Layer 3 of a small transformer language model trained on English Wikipedia (11 layers, counted from 0, width 96).
A neuron's activation on a vector x is squared ReLU(weights . x), where the dot is the dot product.

Input weights of the MLP neurons that the questions are about. A number n stands for n times 0.0028.
n2: 62 138 222 79 -117 51 60 53 0 152 -23 117 -214 42 166 200 197 -64 48 52 136 112 -248 -65 -6 109 219 -36 54 -105 -30 249 -18 -77 175 107 -1 52 -76 160 2 168 -167 9 180 157 -105 199 -227 -240 -53 97 -119 4 126 38 12 12 79 79 201 63 29 103 136 119 -112 180 56 296 -66 -77 281 -37 -95 -56 25 -179 50 -135 39 -67 -57 -83 105 -203 33 161 -306 -86 88 35 -55 -5 -226 -3
n16: 227 -91 -48 -63 85 223 -127 -79 161 -263 -136 63 143 43 -107 32 -146 -2 -27 83 49 109 -33 -71 -106 27 243 243 79 104 264 -18 25 -76 18 162 -15 83 82 26 -154 -143 123 -88 -148 -108 52 -206 85 134 55 -349 127 -94 -176 -200 90 78 -23 -188 -13 -71 175 62 -37 17 152 107 -73 56 -116 52 221 -13 -117 -136 -370 17 -95 -70 133 184 -254 127 -94 -222 56 114 60 73 -129 -126 -41 -25 -98 -17
n18: 234 -69 -341 209 -42 -37 -57 211 149 383 109 -77 183 -227 182 90 -158 -107 146 6 97 -34 108 98 -10 -9 -240 -131 99 -196 106 -87 -69 -241 -25 31 -132 -14 120 -62 130 134 -135 84 -47 80 -76 -89 112 162 10 95 -103 -70 160 134 440 230 -115 177 126 44 74 -64 43 -24 247 140 -67 -72 -91 140 81 -5 87 86 105 80 18 -174 -109 -158 62 -140 -119 10 10 128 -36 71 155 -230 -198 -138 59 188
n23: -113 10 14 -43 67 97 102 -171 -121 161 -236 -11 48 157 2 -163 -122 -123 15 -126 69 8 -199 26 86 -339 -280 -139 64 -68 188 25 35 30 289 4 46 -53 -174 -38 -86 4 -28 84 20 194 -35 -91 -123 7 -109 -96 -29 -165 -80 -61 -103 -71 8 -25 -3 -137 -212 351 9 51 255 -247 41 -111 66 -311 138 -154 -91 -184 145 70 -76 -151 13 -210 288 36 -32 48 -92 164 -23 -10 -13 154 -204 31 269 187
n24: 205 -13 -116 41 71 -122 257 187 -48 -18 -224 -77 96 23 -68 9 -183 51 -26 -264 12 -85 -155 -89 64 67 60 6 -277 191 85 145 -115 17 -37 -148 -165 204 -167 -4 70 -22 -55 -265 2 76 128 -50 -74 114 -50 -124 20 86 -158 -50 177 3 37 -23 -153 106 -22 -73 -36 4 -47 -68 -47 111 319 -186 50 -30 22 21 -17 -307 -85 -183 19 22 103 -112 51 198 -77 63 86 164 113 128 -71 149 29 52
n26: -17 253 -49 122 104 -68 45 22 79 -317 -185 -25 22 -28 67 -134 -96 -61 -135 -112 92 118 -219 145 -58 -72 84 168 172 123 159 -7 -103 -80 223 108 -128 120 -158 -46 -29 281 192 93 -194 -124 149 -32 16 -41 -82 72 -7 58 -45 -59 14 -79 50 -86 -203 111 -189 17 -229 -19 -127 -149 -256 -5 96 103 73 -75 159 -60 -9 108 28 2 -59 -98 -38 -182 102 -149 73 108 -193 -159 -69 215 -120 -86 -94 -46
n33: -69 -30 56 -79 -257 -139 36 -135 -250 -72 -69 37 127 214 52 232 -56 13 -130 133 -1 162 58 -137 128 42 -61 35 52 160 241 120 -46 6 -55 129 -42 42 32 -1 120 -98 -35 -24 157 49 87 -238 109 180 -232 -292 -72 285 -93 -302 232 67 3 66 102 46 116 -149 -213 -51 197 -60 -118 6 -74 -152 103 146 110 -6 47 230 -60 -57 12 -139 159 213 240 -75 0 80 -353 -187 -120 -27 -81 32 -27 39
n34: 12 140 122 -160 30 88 -50 19 97 -242 -74 41 -34 4 -162 -43 -35 -52 -158 -31 39 -41 7 85 34 186 -70 144 -153 -31 37 81 81 228 212 138 -270 132 -127 275 17 54 -131 -242 -55 -61 -5 80 14 65 -85 89 -133 91 27 -148 -25 -65 157 -226 50 34 -86 -23 79 23 31 -72 186 198 108 20 -48 -23 99 -159 -136 105 34 -228 100 -45 95 -23 32 65 220 40 -171 316 -4 22 -226 389 -5 -11
n37: -100 -110 -125 -67 -31 -28 -257 -146 22 121 285 62 -62 245 327 -119 -233 -443 8 93 388 -349 60 -441 259 -150 -75 -163 303 163 84 72 12 -381 9 -78 402 -18 -168 -90 135 -329 -147 -180 313 104 157 148 -27 236 179 -139 -59 36 0 -133 -38 2 -104 -71 6 -90 -56 -231 -33 -209 4 -75 -5 25 -1 14 115 -71 -169 269 132 22 295 -42 -61 -52 38 33 -49 22 -219 151 133 -279 168 -76 -66 229 57 1
n38: -253 94 -53 -91 -88 -246 -246 169 11 -67 106 183 -81 270 -194 95 -344 -18 -238 47 -3 -3 31 284 -98 -181 -43 59 -126 166 100 75 97 80 -34 36 -139 72 -306 53 -80 -48 -194 -146 103 28 286 10 35 26 -99 -37 54 67 -78 -332 13 -7 56 -208 -36 -158 77 117 120 357 49 58 4 -15 125 -135 33 192 35 128 1 -159 44 52 72 -182 -1 -43 32 -28 -58 -56 -92 11 79 11 -35 11 -65 -12
n42: -35 9 25 -8 -62 123 -80 -3 200 224 187 97 39 -225 160 -34 -101 57 -285 14 283 -191 -47 -211 20 -91 -65 37 -82 -81 -208 96 154 107 167 264 -11 -76 72 57 229 24 132 101 -148 259 -110 -199 -82 117 90 51 -114 -351 134 90 -59 -228 127 232 -53 137 242 96 -53 14 -9 -369 -176 -165 -330 175 -94 92 18 94 5 120 -154 -59 167 -72 -23 -137 -327 60 -168 -132 -12 74 -154 223 -28 -223 -89 26
n49: -117 -21 -295 -26 64 -199 -63 -133 -139 286 25 -163 166 143 136 41 -35 -302 219 -79 -70 31 49 -111 -9 133 -190 99 -3 -179 150 40 -30 82 178 67 79 -170 178 28 38 216 26 -86 -210 109 -6 -47 -164 -209 -272 66 -84 -18 -35 -145 68 150 -121 -25 132 124 46 -128 120 254 6 -252 -26 202 24 -117 -26 -173 -26 -27 173 -20 -25 -30 -118 -282 246 -94 -87 78 144 316 -29 127 -131 -95 -149 -14 -321 148
n53: -122 -67 -91 176 198 199 -64 -40 76 -118 -76 -131 32 -59 38 -103 -110 -13 -35 183 125 -8 -146 -24 247 -52 139 -148 91 -114 -367 -30 80 -220 -94 -162 -10 -173 30 66 -20 67 154 -106 173 158 110 106 9 107 -238 9 -471 -38 223 10 -100 63 248 52 -36 163 -161 80 -180 -27 -38 -261 134 -4 -39 36 -66 128 225 -71 3 160 65 -75 122 -171 18 -119 116 36 158 -88 13 169 -56 14 -8 -154 169 47
n57: 162 52 -63 155 -166 142 -17 102 -218 -52 215 -174 -88 96 -135 180 217 -189 -3 212 83 137 251 -248 -95 -19 10 73 -144 -55 26 -142 70 -52 -168 99 46 149 7 103 16 -104 -129 58 -66 41 -133 -200 -137 18 282 -49 109 232 220 -60 45 48 -149 -158 171 -134 334 -117 -31 151 -65 154 14 -108 75 171 -24 109 -47 -59 -193 -65 126 24 -2 -145 75 -207 -226 151 -314 70 -16 -47 7 18 99 131 12 72
n60: -172 -26 -7 -56 132 -87 87 -9 45 8 -24 -64 9 -172 -129 67 -252 19 85 104 -44 81 128 7 -19 -175 -119 142 -49 -2 64 146 79 40 -153 58 26 7 25 150 1 -289 104 24 159 312 45 -8 -129 74 50 -69 152 -138 -106 -350 -306 -37 -20 12 246 45 69 156 -190 5 -209 206 25 -42 141 212 -62 33 -97 -240 44 -231 142 45 -43 -75 -178 42 -110 2 -22 -2 89 -192 -87 39 -151 -213 0 -37
n64: 65 -6 99 -66 -30 159 81 -37 80 -126 35 -28 19 21 49 -189 -64 39 140 -153 -5 -21 29 -57 -134 -74 59 197 -59 -274 38 174 -11 22 -40 150 126 75 86 214 7 76 -139 38 -92 -18 -135 -53 209 120 -54 7 140 37 181 -33 -50 -102 -75 -178 -14 -43 205 122 -68 -206 -149 278 -11 187 -306 -29 177 -44 -74 -254 -17 2 52 -199 221 138 147 70 -4 -238 -163 -146 -38 17 -220 -160 -88 -50 127 17
n65: -44 -148 -182 22 -75 -60 -48 79 73 -115 78 357 170 111 -144 99 75 -35 83 -123 -65 -29 -265 35 -48 88 -186 -134 -109 105 105 111 -32 -97 37 110 -5 42 305 -3 133 316 61 26 -24 70 -58 -106 49 -156 -102 47 99 30 161 110 -47 -150 -125 -57 -149 -255 -5 36 -10 -18 -147 32 -203 57 -147 -47 -4 6 4 -81 51 -38 -180 37 -112 127 147 116 135 -143 -137 163 -154 1 -71 80 -76 107 -154 -52
n70: -164 337 -154 39 9 41 42 -125 -94 24 37 -58 28 209 -62 -166 -44 -167 146 -87 57 146 22 -39 152 -176 32 -145 23 -153 130 76 -152 -4 -22 130 228 105 58 -42 -91 81 -14 -25 0 62 -54 -24 32 24 26 41 42 -5 62 -124 -70 48 227 2 120 -103 89 92 -316 19 34 -12 -34 -104 -171 -28 98 -36 72 192 -104 15 -204 41 107 -38 -91 4 9 -138 -57 187 -201 -61 -117 -62 -40 69 -67 -39
n78: -160 40 -24 178 235 20 308 -70 -65 -110 10 -170 -162 -104 25 21 -150 196 -60 172 46 -28 40 123 -77 -49 170 -4 113 77 -10 96 44 -249 -11 -60 72 108 129 -60 328 -7 278 72 -63 -94 -46 177 3 -155 28 -87 -219 -91 109 30 -85 -13 -6 28 112 122 -4 106 -172 -19 -99 -9 -66 152 -187 20 54 -208 -160 -51 48 -24 48 139 210 85 -223 87 14 -33 53 -62 44 26 -127 -9 128 54 94 -105
n82: 97 -205 45 -156 54 -117 89 -52 152 -171 -198 73 -84 205 -148 -58 -139 184 94 -203 -156 -232 -6 43 131 179 -41 -35 -177 270 -40 235 40 -176 27 -30 -5 83 -164 88 -335 195 -59 -93 -97 -49 135 28 -183 60 -62 -219 -1 -26 -17 -64 60 -53 -117 38 -161 -92 -64 43 -4 -145 -58 -360 -6 -66 339 -215 10 -153 -47 -25 118 -68 -49 -86 70 18 114 -249 147 105 212 -15 97 -7 -38 104 7 139 -52 -147
n101: 275 77 6 37 21 49 -53 29 9 73 -139 -107 77 -79 163 -10 180 154 -40 -220 -2 -194 70 108 93 40 -333 -59 -156 -20 201 193 -249 168 49 152 -97 -23 -305 57 -125 145 -125 -178 -51 22 133 -28 145 119 -164 -159 86 -107 -100 233 22 176 -130 2 -108 -45 -193 158 -83 -225 43 51 -249 -99 -62 -62 148 84 -52 -65 22 150 187 -213 106 -126 370 -134 138 66 163 54 -68 184 142 129 -97 -40 -75 -94
n110: 120 -41 71 -63 198 -40 -37 -31 63 -234 -46 -22 168 -93 98 63 -21 3 -1 -152 -96 3 89 -150 17 2 42 -155 -184 56 241 108 -25 -63 -114 155 11 79 -166 121 39 -41 322 45 32 -106 -136 -218 176 -155 -240 173 -56 233 84 51 -69 142 87 -44 -128 -13 57 -47 -94 -8 -108 -37 124 98 10 -46 107 -38 -120 -50 57 49 -31 20 138 201 201 -114 -1 -34 -43 164 -168 1 -83 -32 62 -175 -118 -87
n122: -42 -142 -115 -26 78 -41 -17 51 -194 202 91 -36 314 -107 40 -90 -47 -86 -296 135 -38 -233 -284 82 -149 55 -131 115 -129 -16 -44 139 172 113 277 -133 -144 181 -139 -9 -159 150 -69 -59 24 -148 -104 -104 -108 1 86 -108 -67 -67 74 86 -33 -107 46 28 -102 231 -41 141 -243 108 -12 -244 -74 -123 -225 45 -135 -19 163 109 185 -50 -102 -13 -152 -11 -20 27 70 1 -171 -123 -105 40 12 -24 81 72 61 218
n135: 47 49 90 -89 167 70 -248 30 23 -62 134 -44 -156 -92 -140 23 51 35 29 63 -8 193 41 5 -177 34 140 61 -22 131 -48 89 286 -17 -52 -77 -138 91 -181 50 51 28 164 -56 -167 -6 -54 46 55 -136 16 60 -115 54 -54 135 -220 103 98 68 177 9 -88 124 113 -8 62 51 48 12 32 -60 59 193 66 -52 32 -89 192 129 -40 -161 69 356 6 108 -12 122 108 277 -3 -132 46 -102 29 -85
n155: -43 150 6 11 106 41 124 -53 46 119 -25 33 -69 74 52 -52 -163 -15 -4 116 254 62 -5 60 11 -41 -108 86 54 35 107 60 7 -140 30 102 110 291 -133 53 -132 -5 24 77 -183 -162 -26 14 6 -130 -119 -79 127 -193 79 -56 -181 32 -114 144 192 -14 -9 138 -62 -160 99 13 -54 116 -203 166 392 -96 -62 108 -59 -45 -134 -265 -226 112 -53 -10 101 -70 21 429 -53 -23 201 -154 27 -220 -197 -101
n161: 164 114 -66 -98 196 33 -157 -91 241 -106 -53 130 15 -334 58 14 5 -55 108 21 -16 -35 -1 16 -143 -70 35 -67 129 60 -15 -38 -83 48 31 -71 106 50 -15 184 161 -62 157 208 -131 59 -119 66 -126 -30 116 -159 -113 -154 -121 99 21 -46 177 167 221 -55 -59 79 93 -144 145 22 -129 -115 157 -41 -36 170 42 14 224 -236 90 56 -17 -80 76 167 -186 239 212 136 62 71 -121 -171 -185 -212 -187 159
n162: 110 -2 43 52 -8 190 52 121 -140 123 86 -2 -40 -83 11 60 18 32 -69 52 301 -43 90 -61 -203 -63 100 36 -30 88 182 -69 -27 -47 58 -166 126 -158 -7 282 194 -5 55 -9 -25 -16 23 -105 42 209 78 24 -92 -65 -31 67 -6 25 -36 63 99 -78 -46 -95 60 -69 -141 11 8 16 -74 -43 22 193 144 -33 -120 -120 229 -94 195 170 -57 169 11 183 -30 -84 172 -30 -54 -413 26 56 250 -104
n164: 152 153 174 -7 -96 109 140 -16 -59 -210 -106 122 -7 -4 60 138 101 -52 -11 11 148 135 -78 184 158 -77 48 214 -218 -123 -190 4 -54 25 111 -7 -164 111 239 -77 -42 -24 -15 -96 -6 116 88 -86 -121 -95 -19 -117 17 116 9 249 -118 13 -185 -41 -138 -83 165 -71 -37 -27 -20 -194 -120 117 -99 -108 39 306 -140 135 20 -66 -26 -45 249 60 -111 -9 213 -12 -36 -100 -217 86 -20 84 -42 9 276 -16
n172: 134 -163 1 222 -65 -173 -177 166 -110 -45 -35 41 175 100 18 -136 -264 24 -38 -94 -76 58 -81 50 -259 14 -318 -37 -113 -174 155 -109 116 83 -102 256 -30 184 14 80 -23 -6 196 -102 -30 -67 -138 -74 48 162 43 -36 -375 4 165 122 158 32 4 4 -148 -16 -153 145 -53 -201 147 33 -131 30 -79 -144 281 -26 131 -39 -236 -223 -5 10 -73 -21 125 -50 43 24 -130 82 -63 125 115 91 -78 154 -218 31
n180: 68 -17 -32 50 -116 -101 -153 138 137 -267 -16 19 162 -72 -35 132 -131 -48 40 9 -120 21 15 36 -18 83 -88 65 -154 -24 63 28 -284 -83 -108 112 -108 86 -182 -104 129 353 128 135 -3 279 -78 -22 133 -201 -199 97 -71 -60 227 146 -80 122 -52 -1 -245 -313 89 72 256 58 -49 25 -230 157 32 64 -30 107 -46 -117 -84 2 -85 -100 79 133 187 -169 35 -145 215 127 -105 -98 44 56 -109 -22 -44 56
n185: 417 -57 -138 104 -43 12 66 100 -87 93 6 42 -78 -145 10 87 -88 -68 -103 -29 34 -71 4 -99 -242 -43 -108 -132 -213 158 58 81 191 84 217 -141 -90 -197 -43 -19 -132 116 -25 -138 71 -80 -12 -303 -58 75 13 93 -25 -235 -175 -74 174 90 165 26 127 323 -14 110 63 -70 100 -299 -92 -302 148 85 -9 -33 110 -56 -121 -39 240 -160 -58 110 -63 -8 -100 322 -24 112 44 -57 -90 -222 53 33 77 -168
n189: -121 -84 75 -207 262 -257 113 -108 -126 -48 -33 238 55 -91 -262 74 342 -82 183 0 -208 4 -204 11 54 -8 -23 -29 25 294 -8 95 -101 -78 29 35 -188 67 -231 197 -88 24 -49 197 207 51 279 -55 -28 51 34 -128 45 -106 49 38 -12 -321 -328 143 -231 33 129 13 14 -124 60 -74 -54 48 43 14 -58 13 -311 151 99 -216 141 -33 253 289 -224 -230 267 -323 -59 -156 102 36 123 -78 -58 79 134 -246

Each question shows a token from some text and the vector x that enters the MLP there. A number n stands for n times 0.0079.

"ent": 73 173 161 33 -82 32 165 -100 -45 111 50 4 148 -116 31 77 67 -101 103 131 -29 -203 77 125 188 274 -7 217 28 26 -77 -147 34 7 -126 32 57 -181 -15 -107 -31 -122 -238 -21 158 -50 -198 191 -88 -209 -248 -154 154 29 45 -169 -40 -95 267 126 -213 114 -124 -24 111 -74 -24 -68 49 20 214 54 -116 -105 182 136 -37 136 -72 158 -168 178 -85 73 -160 -54 -10 -174 -130 174 33 155 26 -142 212 -69
The most active neuron and its activation: n53, at about 5.4

"rom": -22 118 184 62 -82 187 279 -90 156 260 75 103 84 -115 68 63 43 117 -100 -111 -97 -79 -20 205 -22 211 -53 107 53 5 74 -90 52 -204 -179 66 318 -246 141 -97 59 -188 -234 -103 -18 -212 -63 166 -141 -240 -57 -50 92 -101 -96 -139 160 -1 62 36 -216 -94 109 -54 116 -101 -18 47 -113 66 193 86 62 -157 119 26 -162 69 -94 107 -183 -1 78 24 -130 142 -97 -187 7 99 125 11 99 -21 47 -155
Which three neurons fire most, strongest first? n18, n155, n78

" | A": -211 102 114 -27 -63 -97 35 -55 -17 -21 -70 -23 -12 -328 -31 10 38 -87 -121 -84 -21 64 249 87 -45 226 -156 110 74 4 10 -18 79 -75 6 84 262 -87 107 -74 -142 -75 -162 -67 -27 -49 -212 -24 57 -199 -119 -79 181 -117 96 -33 81 -117 142 217 -200 -80 -40 -118 84 -22 27 10 269 54 342 -18 48 50 188 43 -192 74 191 128 -204 83 80 143 151 -133 -183 -85 -75 303 91 -39 114 -124 74 -121
Which two neurons fire most, strongest first? n135, n34

"\n": -139 34 213 -16 -66 137 49 20 114 -97 -212 -43 35 -203 -121 12 -45 -59 -69 46 59 -16 100 134 165 99 -74 107 101 31 -26 -28 -23 -24 7 166 164 -121 133 -165 -110 -123 -87 216 51 56 16 64 -32 -252 -82 -105 182 -101 -141 74 16 -6 236 -202 -332 82 46 -76 86 -194 -117 21 258 -120 253 -19 48 27 46 368 -207 30 34 142 -110 103 125 71 20 -141 -116 52 -32 327 20 35 14 -101 134 44
Which of these neurons fires most? n164

"1": -99 102 283 -36 -116 -24 -129 84 -54 69 55 -14 -47 -194 -13 105 27 -143 -124 -28 -5 11 86 176 145 98 -60 239 56 11 55 -51 -145 -215 -61 77 184 -132 276 -193 43 -41 -201 137 42 -71 -292 125 3 -148 -119 -125 102 -41 -160 -57 197 -82 267 -36 -204 -30 -33 -100 76 -90 -58 -37 119 173 203 41 92 -85 206 162 -183 -69 -7 312 -71 19 54 100 -78 -138 -118 48 55 176 47 112 38 -96 98 -174
Which two neurons fire most, strongest first? n2, n164

"s": -67 179 89 90 -225 69 49 17 -120 22 3 84 81 -146 63 104 24 -7 13 22 -20 -32 94 148 164 229 -16 111 102 12 -85 -283 -103 100 -28 34 66 -433 0 -48 -75 -190 -159 121 -9 -11 -149 91 -18 -70 47 -30 27 -114 112 -78 81 -56 158 198 -237 111 -66 -12 128 -19 -56 89 49 -132 181 58 11 -301 81 129 -93 -28 -129 265 -193 229 131 253 -69 -112 -175 -57 -69 229 -29 1 152 -152 54 -21
Which of these neurons fires most? n42

" was": -211 57 157 -99 -120 17 86 -88 -23 20 -101 -88 80 -141 -87 78 100 -148 106 141 40 35 84 100 167 56 -41 15 37 44 -14 -111 -105 23 -52 79 121 -290 117 -155 7 -182 -145 62 -58 -117 -39 4 -16 -107 -157 -75 74 -71 64 -110 142 -61 292 361 -369 48 -51 -132 53 -44 -68 73 73 121 270 94 216 -111 102 233 -82 -37 25 179 -94 111 15 142 -48 -44 7 -73 -96 364 68 -76 -9 -213 51 -57
Which three neurons fire most, strongest first? n189, n53, n33

"-f": -94 170 67 63 -111 -42 57 47 41 93 -81 238 66 19 -25 99 124 -24 69 -37 -107 -163 87 79 70 166 -144 119 173 -2 -66 -192 -190 68 -6 112 320 -137 -26 -124 15 -77 -294 -88 21 25 -166 54 128 -125 -31 -114 -22 -196 -32 191 67 69 212 263 -111 97 -166 37 201 -39 -151 -10 128 61 197 246 14 -177 164 -6 -188 228 12 83 28 213 196 55 91 -1 -65 -184 -105 142 -109 138 -38 -127 -12 47
Which two neurons fire most, strongest first? n101, n180

"ell": -35 111 106 115 -144 53 169 -107 -12 138 32 32 95 -23 74 57 97 -72 -68 -14 -66 61 103 192 175 117 -25 190 26 -16 179 -198 40 -77 -124 35 61 -265 -68 -192 80 -132 -256 76 152 -148 -168 149 -250 -209 -89 -216 145 -4 59 -170 85 -46 156 109 -184 126 111 13 218 -72 -103 19 5 -155 240 -87 -61 -70 57 -62 -97 94 -41 195 -154 132 103 68 -143 -13 -93 -129 -3 232 78 211 133 -67 195 -152
Which of these neurons fires most? n57

" special": 3 171 23 -124 -195 -6 54 -220 53 32 -13 113 136 -76 -81 -8 43 53 5 -160 -49 -125 105 108 89 27 -121 65 120 -188 -30 -201 -96 -112 -63 59 195 -348 40 -275 189 -76 -272 -62 16 -119 -123 -41 -12 -250 -70 -163 167 -106 39 -164 6 1 192 165 -65 70 -26 16 40 -71 42 126 178 70 289 90 105 -187 50 262 -167 91 35 144 -163 84 61 137 36 36 -86 -270 -72 164 92 -32 9 -43 61 -35
Which of these neurons fires most? n37

" (M": -147 61 12 -35 -108 67 167 -70 75 -39 39 166 98 -224 -78 56 103 32 -117 -98 72 36 54 107 -82 109 -145 50 -82 69 18 -45 -76 -54 -104 118 208 -116 246 -153 -19 -56 -261 -52 146 14 -128 31 117 -311 -105 42 181 -226 56 181 77 -169 176 101 -294 2 -76 -73 93 28 -43 -33 119 19 333 -52 41 -121 78 -47 -210 113 102 166 -189 50 52 231 8 -59 -257 -48 14 116 242 -86 86 -134 -2 -106
The most active neuron and its activation: n65, at about 35

" of": -111 124 147 -30 -30 107 10 18 -10 -86 -145 -2 119 -94 11 -24 7 -78 -3 233 -14 -52 92 37 178 179 50 119 96 -39 -66 -76 -14 30 -65 49 163 -335 86 -211 25 -164 -251 14 60 -36 -274 -46 38 -210 -42 -139 157 -261 4 -242 95 -78 141 124 -235 68 69 38 85 -135 -123 -51 68 114 295 31 67 -145 35 209 -199 -48 79 149 -129 29 128 121 78 -41 -153 -38 -91 277 96 209 53 -133 40 -112
Which of these neurons fires most? n16

"ol": 101 83 203 22 -91 -2 170 -116 -119 19 -48 -44 153 -66 77 114 -11 -120 -73 21 -111 123 21 234 85 93 -27 71 120 -297 114 -230 97 -94 -43 126 141 -190 -62 -170 35 -119 -277 49 45 -240 -195 117 -72 -396 -29 -113 154 29 145 -123 89 -144 119 31 -201 55 -2 -99 77 -78 -89 -123 -25 -112 294 92 -42 -7 169 50 15 37 26 191 -202 40 -20 -13 -116 4 -23 -77 -28 79 75 206 28 -38 267 -14
Which three neurons fire most, strongest first? n57, n26, n164

" right": -39 180 143 170 -100 10 14 -41 -41 89 -64 -109 41 -246 -22 -83 10 91 39 -116 35 -14 112 44 -72 82 -63 142 111 -8 -62 -66 -124 -72 -45 -6 254 -176 26 -267 -65 -82 -262 -30 -90 -68 -78 17 2 -251 -30 -42 35 158 27 -218 45 -193 341 126 -218 104 -81 -47 135 -95 -59 30 123 68 151 10 57 -99 93 166 24 85 123 345 -139 184 51 120 -123 -24 -52 -200 -111 251 209 -148 112 -156 -5 -109
Which of these neurons fires most? n135

"ign": -25 110 58 46 -234 109 108 -210 -24 244 -31 -11 122 23 -41 139 167 95 3 4 12 -110 9 208 125 136 -132 33 77 -13 60 -80 -66 -160 -273 109 44 -305 151 -181 -43 -174 -210 18 -18 -170 -78 -47 4 -225 -153 -167 171 -137 7 -55 43 -140 132 189 -216 162 -106 10 148 -126 -156 -42 -5 22 109 42 63 -58 335 58 -117 58 26 178 -237 118 85 133 -175 -24 -91 -81 -19 187 41 91 70 -52 47 3
Which of these neurons fires most? n65

" | ": -224 55 205 -102 -85 41 26 -135 -21 84 -134 -39 -21 -184 -9 -79 121 105 -47 -6 -195 -43 128 32 57 5 -179 99 100 86 109 -173 -95 -93 36 11 169 -255 43 -182 -134 -115 -146 182 44 84 -178 52 28 -148 -156 88 131 -90 -28 -91 313 -136 153 1 -316 48 -70 -89 46 -39 -29 17 272 -19 269 116 58 -34 128 123 -261 5 -20 82 -233 151 74 43 104 -31 -126 -69 -23 221 3 -29 53 -261 14 -110
Which of these neurons fires most? n189

"W": -78 71 97 131 -197 -21 -89 -70 -2 -31 -99 145 114 -280 -104 48 -27 -156 -28 -57 -102 -46 138 86 183 -36 108 183 22 57 20 -206 -153 -83 -1 152 265 -156 233 -91 -46 -102 -288 -107 -62 -66 -26 -29 -4 -139 -212 66 63 -107 -41 138 22 -128 255 13 -160 -45 -98 64 94 -103 -27 -85 94 117 254 -59 31 -112 -6 -78 -276 61 121 187 -211 196 67 148 -58 -164 -179 -94 -99 206 -73 97 181 -58 0 -110
Which of these neurons fires most? n65

"78": -72 91 103 30 -113 -43 -64 48 39 161 -135 -21 170 -19 172 -67 78 -60 31 0 -227 -80 142 175 136 87 -87 155 -22 -62 38 -176 -210 40 -138 82 184 -196 42 -185 147 -179 -225 8 90 -158 -260 -94 -28 -197 -98 34 176 -184 92 -112 21 -47 277 70 -175 72 84 -87 128 -22 -50 -87 209 -10 193 57 30 -179 191 147 -214 -69 25 237 -161 27 50 54 109 -184 -33 -8 -20 303 10 -81 46 -41 106 -58
Which of these neurons fires most? n49

"ural": 35 179 40 -62 -182 65 68 -70 -93 -69 -38 81 110 -39 34 28 120 67 -33 -47 -119 -145 147 125 38 138 -157 102 125 -154 86 -207 -71 13 -110 75 251 -303 94 -137 197 -129 -290 6 9 -184 -184 86 -55 -179 -136 -110 96 -117 21 -191 17 -79 148 78 -228 68 -128 -40 245 -19 -72 -77 279 -31 217 72 41 -151 228 218 -113 5 74 28 -122 8 105 168 6 -76 -147 -27 -60 171 45 85 -9 -146 163 -55
Which three neurons fire most, strongest first? n49, n34, n23

"go": -31 136 119 -5 -240 29 67 -84 -25 88 -34 -99 177 -48 110 93 91 4 42 -26 -66 -40 55 187 150 140 -107 136 171 12 62 -192 -9 106 -22 94 138 -290 70 -126 -112 -158 -263 39 51 -70 -154 154 24 -68 -27 -82 83 -108 105 -133 67 -201 266 115 -177 137 15 16 212 -40 -153 70 5 177 150 -117 -122 -180 81 62 -215 -175 29 201 -301 93 14 123 -10 -89 -158 -167 -78 208 18 104 -18 -151 198 -36
Which of these neurons fires most? n2

"ially": -118 97 235 -84 -161 21 -41 -97 -86 -12 -15 -91 79 5 1 -40 19 -85 121 -54 -33 -38 -73 42 85 230 -61 35 136 2 -13 -213 -96 -58 -130 124 202 -253 191 -240 19 -68 -225 -22 46 -66 -129 46 -31 -72 29 -154 -11 -94 11 -215 60 -86 361 153 -280 57 -26 -59 172 -19 -113 2 63 19 178 76 69 -219 21 182 -108 -81 -23 132 -106 29 49 195 -71 -51 -237 -154 -122 421 -23 123 -27 -68 -13 -78
The most active neuron and its activation: n70, at about 3.4

" h": -174 10 149 214 67 -2 42 -29 -70 71 19 117 38 -132 -39 94 -121 109 -44 -139 16 4 125 84 -11 9 -149 105 66 -134 49 -113 -93 42 -131 102 299 -150 187 -233 -72 -60 -118 -24 14 -157 -184 -55 68 -185 94 2 0 -115 -8 95 147 -49 252 48 -291 40 -96 41 102 -152 -103 -20 96 140 300 164 167 -212 163 13 -197 -142 137 221 -331 -19 49 -17 11 -68 -91 -233 28 175 62 79 53 -86 78 58
Which of these neurons fires most? n172

" entered": -80 167 217 13 -44 -86 -160 -50 -21 -18 -10 -98 1 -171 51 56 3 0 157 -95 22 28 187 158 107 225 -119 -10 47 -2 59 -64 -17 -44 -140 59 200 -286 126 -176 -60 -237 -216 -57 -4 -61 -105 42 69 -157 -73 -64 88 -33 15 -219 19 -74 211 76 -118 151 118 14 104 -107 -71 -5 238 69 230 -4 88 -165 25 304 -69 120 53 272 -197 217 -60 103 -10 -21 -41 -248 -206 260 84 -55 23 -112 75 -35
Which three neurons fire most, strongest first? n110, n70, n37

"6": 0 82 223 55 -78 2 29 -7 4 76 -38 -32 -18 -159 188 -14 41 -163 -26 -11 -245 -58 -42 224 65 236 -195 235 68 -122 104 -142 -77 38 -196 97 141 -244 60 -175 61 -69 -241 37 -10 -41 -174 -23 -6 -246 -137 -41 351 -3 -17 -95 120 -56 205 160 -147 49 -35 -116 80 -97 -124 -57 205 117 185 56 99 -7 189 134 -82 -129 -34 209 -71 -82 -13 142 -32 33 -112 -103 145 222 32 16 152 -43 141 -120
Which of these neurons fires most? n49

" to": -140 133 201 -21 -197 -67 -78 74 6 -85 61 -116 57 -179 -50 -89 -59 -32 -119 204 65 29 65 20 86 187 3 48 156 -32 65 -111 -164 1 -46 -15 172 -333 70 -240 37 -145 -171 -64 67 -157 -114 -29 44 -164 -4 -92 58 -77 -39 -232 78 -124 261 119 -324 78 56 3 62 -115 -128 75 155 69 267 166 87 -133 91 160 -186 -103 15 138 -168 47 36 128 59 -75 -225 -106 -91 226 105 110 0 -153 -27 -110
Which two neurons fire most, strongest first? n37, n38

" tournament": -68 187 135 -13 -236 -82 14 -7 14 26 -50 -35 122 -163 20 -10 25 -35 13 -85 -41 -25 225 177 117 58 -168 -95 1 -5 22 -91 -104 8 -142 136 226 -281 182 -189 -32 -125 -252 57 53 -55 -237 35 -25 -205 115 -131 136 -36 6 -164 70 -154 315 138 -211 73 -180 86 202 16 -50 -16 90 45 227 13 50 -213 81 195 -172 -82 63 162 -132 136 129 3 50 -72 30 -30 -53 139 34 -241 98 -150 120 -89
The most active neuron and its activation: n70, at about 2.8